Layer 6 of a small transformer language model trained on English Wikipedia (14 layers, counted from 0, width 64). Numbers have three digits each and are written without spaces.
A neuron's activation on a vector x is SiLU(gate . x) times (in . x), where the dot is the dot product.

Input weights of the MLP neurons that the questions are about. A number n stands for (n - 500) times 0.00091.
n7 gate: 367419543543594709479385512562466456556560602560327667433451277344619529259634604440498511495464498395572549126648871648555748457682425539397447470591401340527289542392470390490310443640546512
n23 gate: 421563313613498479651306641642559619357533701452404415583645359592304512551451469638513480390489589482409426554549717491427493664618319360595329653477560528156534274738566557499526382400511361
n34 gate: 568460318312669523454598598626580641578340523632453592672399301738521437507541489468450430519477468701518273531620112500624492638560748426466628486460416578529268250548671274493611582499508606
n46 gate: 487466491531387424558461576538629404560507096774403656482550400654676532357599428458574535473436606591353450513509471507429602418194608767486756339397536566478625564471188394628348515186474704
n51 gate: 539618483775450709254391468450630622422438332563409482368454499650502721380656635422530452527541467572505459572494623717622557332601414471640457408620213453502344394608401343630506672455434325
n59 gate: 384629689343714614483373464849368674533432344702577293590381441327332350338377377395628572534554485589388474222467499379386318446616569361442587478302378735390532408624641511670276447520357582
n64 gate: 552517743457351481499518601631718587314578431329435517465720292282387517616298530710489625639460504539631357382467707633723632361212464477024472480602468405226299514559504444590489537433532439
n65 gate: 354514684566597512608577424589611540454565768464550492688284426366249486425450413445755478793461441644772458513615493296479687553419338597423568451506617299344433483436448361475525338480407598
n66 gate: 428515487777600567363432571617387443413546700483601453324464609519325357325740619405551626487545498522416387455521496480279598490590522504465178391638837593501700677502503422591513333386341651
n73 gate: 241454539428527629594533561486497585506337766398343630480395397592307406574540482433701457536472442566557575491567473648468613546464507400534390538151589546513442462624474076680560367582626489
n77 gate: 577540521399350392395478572302496516378737465658450495384480276213572304568534435281350761498418545481713521596355604582516584581516384610440576438565482645588472423385445452434589600399755539
n83 gate: 716399596683359380359588410584580140517598714603493320522535513380463324657657425310351730473560559329608609484652521654385439522504540668608632678618644627833585303451387496520797409209483357
n88 gate: 610615229307599732442504408505581443187669496525429420498435617541660450552552375592555492405504606369408313449464391621620536363316366466577412450244357770417550317574410351512425550449545491
n89 gate: 541359430327269171659551403528502451491615473764549403593364567268543275570501372371516481370471704356513520508571657671477468459323613591584569608607529626787453379595411433486487452320569376
n96 gate: 658473526589630548427487591418421629648464572612342524438567414447475487713567683380628568323376488397156487495410353504587437590472370252471364493700671544344495401455355430561582341418389464
n100 gate: 454598551520697695573648608555409457307448718398354304606527465531697499371433601608489385400335575161571591429580477375517553337320571739471421518558541683420523415639806454546517382299658182
n107 gate: 468570470658376607499739735556492452493505360562350476309776408372595532455410517279686510457620470555668570376839662539547801586469371195453626541532434655382424431380477464406504345471361510
n114 gate: 610555463507609533516677604492735448370531154567539294550446417643558607446726680352531553511556430629500640707476461517634642542699584370627526452520659583661485449639336385362745516498390560
n116 gate: 385557395610520546329592550511538623393590485560583651674689491550524456293817520581681620458508781572639508557680481779429532410671275239401254597379444504528226410483376455530254447403522447
n123 gate: 407418587339395520685462286149390284533249424583613484473422374463526411468405465388682593390602318711452380289465606540634634646532435477664623564311479479575656385468499418825612408299603361
n127 gate: 611505661450419527516555547301643434925409562523401354591385681408336470711675706582663453365804552630478213741520657920649600401359564439500496477419830447339634638815281478367387554554289430
n7 in: 649742348395284541597473709604637615396623529610462379383507418481733638331576675447422456414648452568116520255477696566662691738649493366574402266523503519506515591552664533294303694511488378
n23 in: 480646593337350485448422566436704517495539449508521714477255627444613628451340475695419604479261371795523755587468636418291545377386788521614575518711286504463307399549598638496512633577397418
n34 in: 563424261302307562511734468425579532325543394441374621645418436612753300491440552588742477590563728561679447414503390328561434392648586520358610422543204475459370634522429437606511246519403277
n46 in: 633656598366332447391545461535532513436504515732446460607444559354539449636487688358588563604593366345345776593527590386706585616105478320468341565448571289446674338671491523590561371413561466
n51 in: 707535552530290664648421691449621598663553443545659499465430456495521789479569295503478264843514399631543528460531487491407383582401501611292233422387460568652489678549367474463387511414374590
n59 in: 610457305360628643546247441332327505482497545631716509452679627414498691450655431893479477547783531516590528511454374391360431233521520651531443616625518465488506573585496484415361678436225431
n64 in: 504412450449424261585459431537508544433741474281775530343648333405625713188325245496401558310508657561402416502479715610556523349359546493310293619571464638375578424518598577680509462523554612
n65 in: 636625712285477308703563487578624545386503479476627410584313464369455503589426518553490278401452540614691446443518665509425560620355709600559737369266520641632640561443645689626629457598683538
n66 in: 409433529599414558465665225211325357547651459443648587409391402575656524511464485597725515702496413706464525665480280619392733431374551459397268413636731693531604295392585546578283578622481386
n73 in: 413663617637663381700715315516456545497525313343509474406441497484462480575736559378617633655420707395433324513547608532468774638381140538505505355497598416395695533578404506295647593503466374
n77 in: 559617642373268577231584561280557436427615253586514685463625492428387283800436577562517373567481395574618447577415456633429495563245443359534445682422519225615531562614123544332597637386653451
n83 in: 502549642345413505638497341436477359588479597539643339715513587223613357508572267448606421633596667660451554519654385426423412419602807587528434566599496459656705397465447437470513436526515548
n88 in: 361492389259613716682380779500369431274322309380591397802778674398494616499517456544533484305342627687389532540541485568599578495592660566481253570599327638571556610511404498627604516594419620
n89 in: 446362584386538471323597550553550427560522462493429460482500552580255213167585560507634741643232341253540504556460495473368398338574635360452681323432272679700429443509583607611668246558365551
n96 in: 712525504396521303532559510431451408323358328518463498538412480332479596768497538631440326461504566667453648396435630670554495395430560565466213476554511427345494380731461554643263477684748584
n100 in: 572541334503562579670437592513691591443625573593313463400574645635516356425543685286501494553383560418458792477417493532596488429371945643228525713374507483556509317413676361568465331301751282
n107 in: 582362617380504322624570662446532418353528437573714553436412310331558455855562348680485543479248264407509554496508555625550379531479389437484528669410751396571347653716639564206596574480713342
n114 in: 354383555497470583730495369384343511284534220577590417378557373314407378441853536571520585504471491276508549317353356516592233532711449458467722384514645396581177509482410460408400577527664633
n116 in: 487255639639300403680562268476352329535346446388578651435534549662546506539402371493596520658513554323359350490256660229444484708298589395681236586485439736649675501543431337609495439466326480
n123 in: 777496624563257537627612368401535555695563561285560394503582531432694804616383713600327377574688399666720503395346573502355636491376689668373544667389227118566369559297575365180265410476410591
n127 in: 585527752452553510500427580398526324623507460433498603365574433461499339506285735565647501548568414737653536475578606529831725542381484268830501627537728589363411579487408371507560658471496526

Each question shows a token from some text and the vector x that enters the MLP there. A number n stands for (n - 500) times 0.0048.

"z": 522624355525468490397363591614556499242412517392514547545405599619207607483511430504611493465412536466593446689358389569608527638357535365481757551726411651399618755709529459598471653400419471
Which of these neurons fires most? n123

"7": 567480453682378477471484575592669665229543395649418688333488570491413585457437477386650514543323587528553539436375337654468436637453592481571603693521388662307638333496382617492386480383572336
The three highest activations, in order: n23, n77, n46

"8": 571361447719364637597437524580549584361479421706494646345382544325485477366672475392561463595373491474559481489460410727443507661439480503418543699583331704305633485525353623442408430462621322
Which of these neurons fires most? n51

" with": 439274494531502531712400694459563547487504598608486361313641448447439451404549663454633509437392412377810477504418273611431479612441463455601579637731304436517707405550411442466330527455572394
The three highest activations, in order: n100, n77, n89

" col": 557695298500447554470620480481489587430563605264458465389401442446348375668668358498527501409311652372619606632466351528337444482451380334399393541520490514397803716374466435482307370635605429
Which of these neurons fires most? n73

"en": 497643531602473408560300465342569598413469447511629431592533552324534745407577656493434443523567692341697442499635252549654326771488575467428598556490366612425632549626465390423410568410562591
The three highest activations, in order: n66, n51, n114

",": 470258527488437377630407746521704464469509461555554332518713441416504572463533561444580559420352341290630627425446402493552438691531497340601470720506287561375698534582422511480367423449525546
Which of these neurons fires most? n107

" a": 386387584519513416560367482447492593293539609712437546280590545409523469480642589539605459402443532283729439431419462469434621417469469359588449538593261470379660687461422339440278538406730411
Which of these neurons fires most? n77

"9": 607391482751409397579479524553642620288505478651562734383337581386490523483582475447586318513249454443490452462536318646474493637383478590611561675629405645280575377537457645462370466528525454
Which of these neurons fires most? n23

"1": 486312526616393516403515362425532587472457639655448578402667650545415586478655356428622556604392416449636571527692330636623414660407614450519709655439458629221696333491373507397424603611582527
The most active neuron and its activation: n7, at about 0.15

"ig": 550661382574494480418413393348677328444385396495472387345311443342403492487616494529690426475403502552461623619576283616409443509458497348521534599782621665302719487395396475683336420349571464
Which of these neurons fires most? n66

"iron": 422637469510502375416387540497557453522638545371652425476345478475474420344531535558572243381492636314551562443499313664449424497354586343568710619664419662506727265366291570468401520645536621
The three highest activations, in order: n89, n83, n123

" m": 585612499480447348530529470486431744331604600450536399472543491690522422466610409359784582578204589372574558427517392584350609514424438383686493599550467425336599830457494524327493407557520394
Which of these neurons fires most? n73

"l": 448621580692532727506291448395746604290397470263483412392474644607565536401569415382643538480441662560657464657539408548523389732415440416535446526224441425449625546481496485424261570397536559
The three highest activations, in order: n51, n73, n89

"ay": 541636487514368575407376421655494597373398574438504625482438597429257759345621515529507489538482456180462546614474437699542492516376380393450703731641479398575569581552485607620529567490565567
Which of these neurons fires most? n34

" Sm": 458510458488540643681467603439610577352473530511381526387454453587344554510489627328733651679304686386427465619304352508370593520559580595432626526597487476296685695367423483546354290613357336
Which of these neurons fires most? n73

"cted": 569599572489442555740270480348591559537481651598475423783592543475479472578491494503486581551640633341551603496533195689343466693474660385497562545580502491336698490566391486560323458637525351
Which of these neurons fires most? n83

"in": 469563531566540458420521475590717458460433538496597646631184490420476538243706457514493535443508615461617459543430163416432540750425567370405800541649467473487595425506298487509419442536522430
The most active neuron and its activation: n34, at about 0.36

"ong": 402641462484360389578460522494784523474502462635627438458226464662577543455582679368303408488448678422642500587465298594367371601465513367537642593728399621268661447470432367399475454443665483
The most active neuron and its activation: n34, at about 0.12

"ac": 438752603553397501458638453622759606327560480533599515570441467411552666530750378365650321624339586476690567468577509578460330444421374422536468638607436505575699320448415448618355446380442572
Which of these neurons fires most? n51

" were": 390415502505431431624358492502546579318427580705591221321673545631526463487549629498605539444599512363716503590378308556431591557526333328411458709468281582555637568546486494332311474467587399
Which of these neurons fires most? n116

" the": 494370626549552530622440563518636610314530559690521479367604531292384516539571511471605458287374457268631584566534426428349522451550574384620577627586157525340663529480423405555477468418555415
Which two neurons fire most, strongest first? n100, n89

"ent": 450497562516563474697353512502659545378594372585704304560541568388456542472651613423671289398456675379579638613424367525397539613509511408554719676778462707427659391605420485462428417342635445
The three highest activations, in order: n114, n100, n83

"ater": 548663434499600632469528493516503406419545648500364468748427522224590436507621606466522486601566666260414681593548295614620550574541477340512585766778423606351570446426353458418396468322550606
The most active neuron and its activation: n83, at about 0.6

" –": 544245601495459531738412559681666585434529322416549530553452544453374450296463308455490550542531665392560586407492212479560655488743430528447559621660344655398632522582464472486419713461518402
Which of these neurons fires most? n59

"ors": 549574626388408556719530707554490582219468525690638539498333469678382640383559369365716297460493601437624677629547301618479488662392366503480625577556384502403646562529400567543419449418532576
Which two neurons fire most, strongest first? n65, n46

" in": 533219453507518603742535490570382550319512533473461420509578457543489521283667483527660485464327518408558560541345267609559495510438613327617478671557315537407630428608373435407335583517560337
The three highest activations, in order: n88, n100, n116

".": 515289397513487441583443652368593578384432395738530297505670407395425523404470584556548476308494324307812600447329364474397576442401412426538616718377360572404632510540404400459457299488517452
Which of these neurons fires most? n107

" |": 449385565531430500637401664461660473392456511501427531317593608311369578587510381477715548400398358358758596521349309531507502621602492469637499669564219559306634508461500433502539508525416436
Which of these neurons fires most? n107

" and": 443451461453462504715364659668572613413581453381633343553351580464467552461616538504560661414419443532594560501418240451314359610723506418605477684680219429506553477438404494514400471520594450
The three highest activations, in order: n127, n23, n46

"pt": 481639717531619507461504451570692812401619550473595468596382319281552546526717390351391470661469373365635547483572361658542519544385368450449554551691529534618698321437311440435419526537371463
The three highest activations, in order: n83, n77, n51

"3": 557452431799448455487521570614665575282542541660457747520490632495449604543484500403659451525425491564593582421438324484575468649382525398620628635505333656358584376377436630386357436302561498
The three highest activations, in order: n46, n23, n116

"u": 494453437602353455513401462502656498271412407650662456452531629479466601405627460540749333383442668458623522559513400502488492620387341474643622561784442706297698541540414395492360281433573307
Which of these neurons fires most? n116

" un": 592482393446427501608548551412368663320685394401382348314540527373446526482635421550552368484520683481691472489537329520353590504424520519620534627793450566343795601518292408368317525519620448
The most active neuron and its activation: n77, at about 0.27

" ": 526241600581484493462462594518521743206470497643458487416509587471580554410567352342524475477491412486596605546544457460468567550366705312535524606587502521083755480556428378521411609526577467
Which of these neurons fires most? n46

" to": 373314451593508545735505454538491570372519422575496450320503387415431564329509632450761581482314538358636610600401378621531473625423405427437501584644261420532559542409482367442296740344474459
Which of these neurons fires most? n116

" repl": 631546569596531575583560446335617523323382528521368300419686614510450474439576343405779406593391566524629392439595246606330447611352393439465364665734526502592800568507531499411456340556501487
Which two neurons fire most, strongest first? n66, n83

"ett": 632757513471466602465425429626614579407542580416414638564541438223434689437675470546513566386388582222520434568416517776515397610361416340444596571638493511533679677684334629574421417615500503
The most active neuron and its activation: n64, at about 0.34

" |\n": 317312450506461425685494567486440616502475314365490539533506535560435530357485489474396514385359343568486620402392326716420537693439388452531467632615286626483751474499444430532311242710472475
The three highest activations, in order: n127, n83, n77

"s": 454628630506453454620422643667585660277431346652647387455313421749487504464506578423644469329486525500692480611396244712495381628477513470567458686471465560489606638548422665484308529327397554
Which of these neurons fires most? n114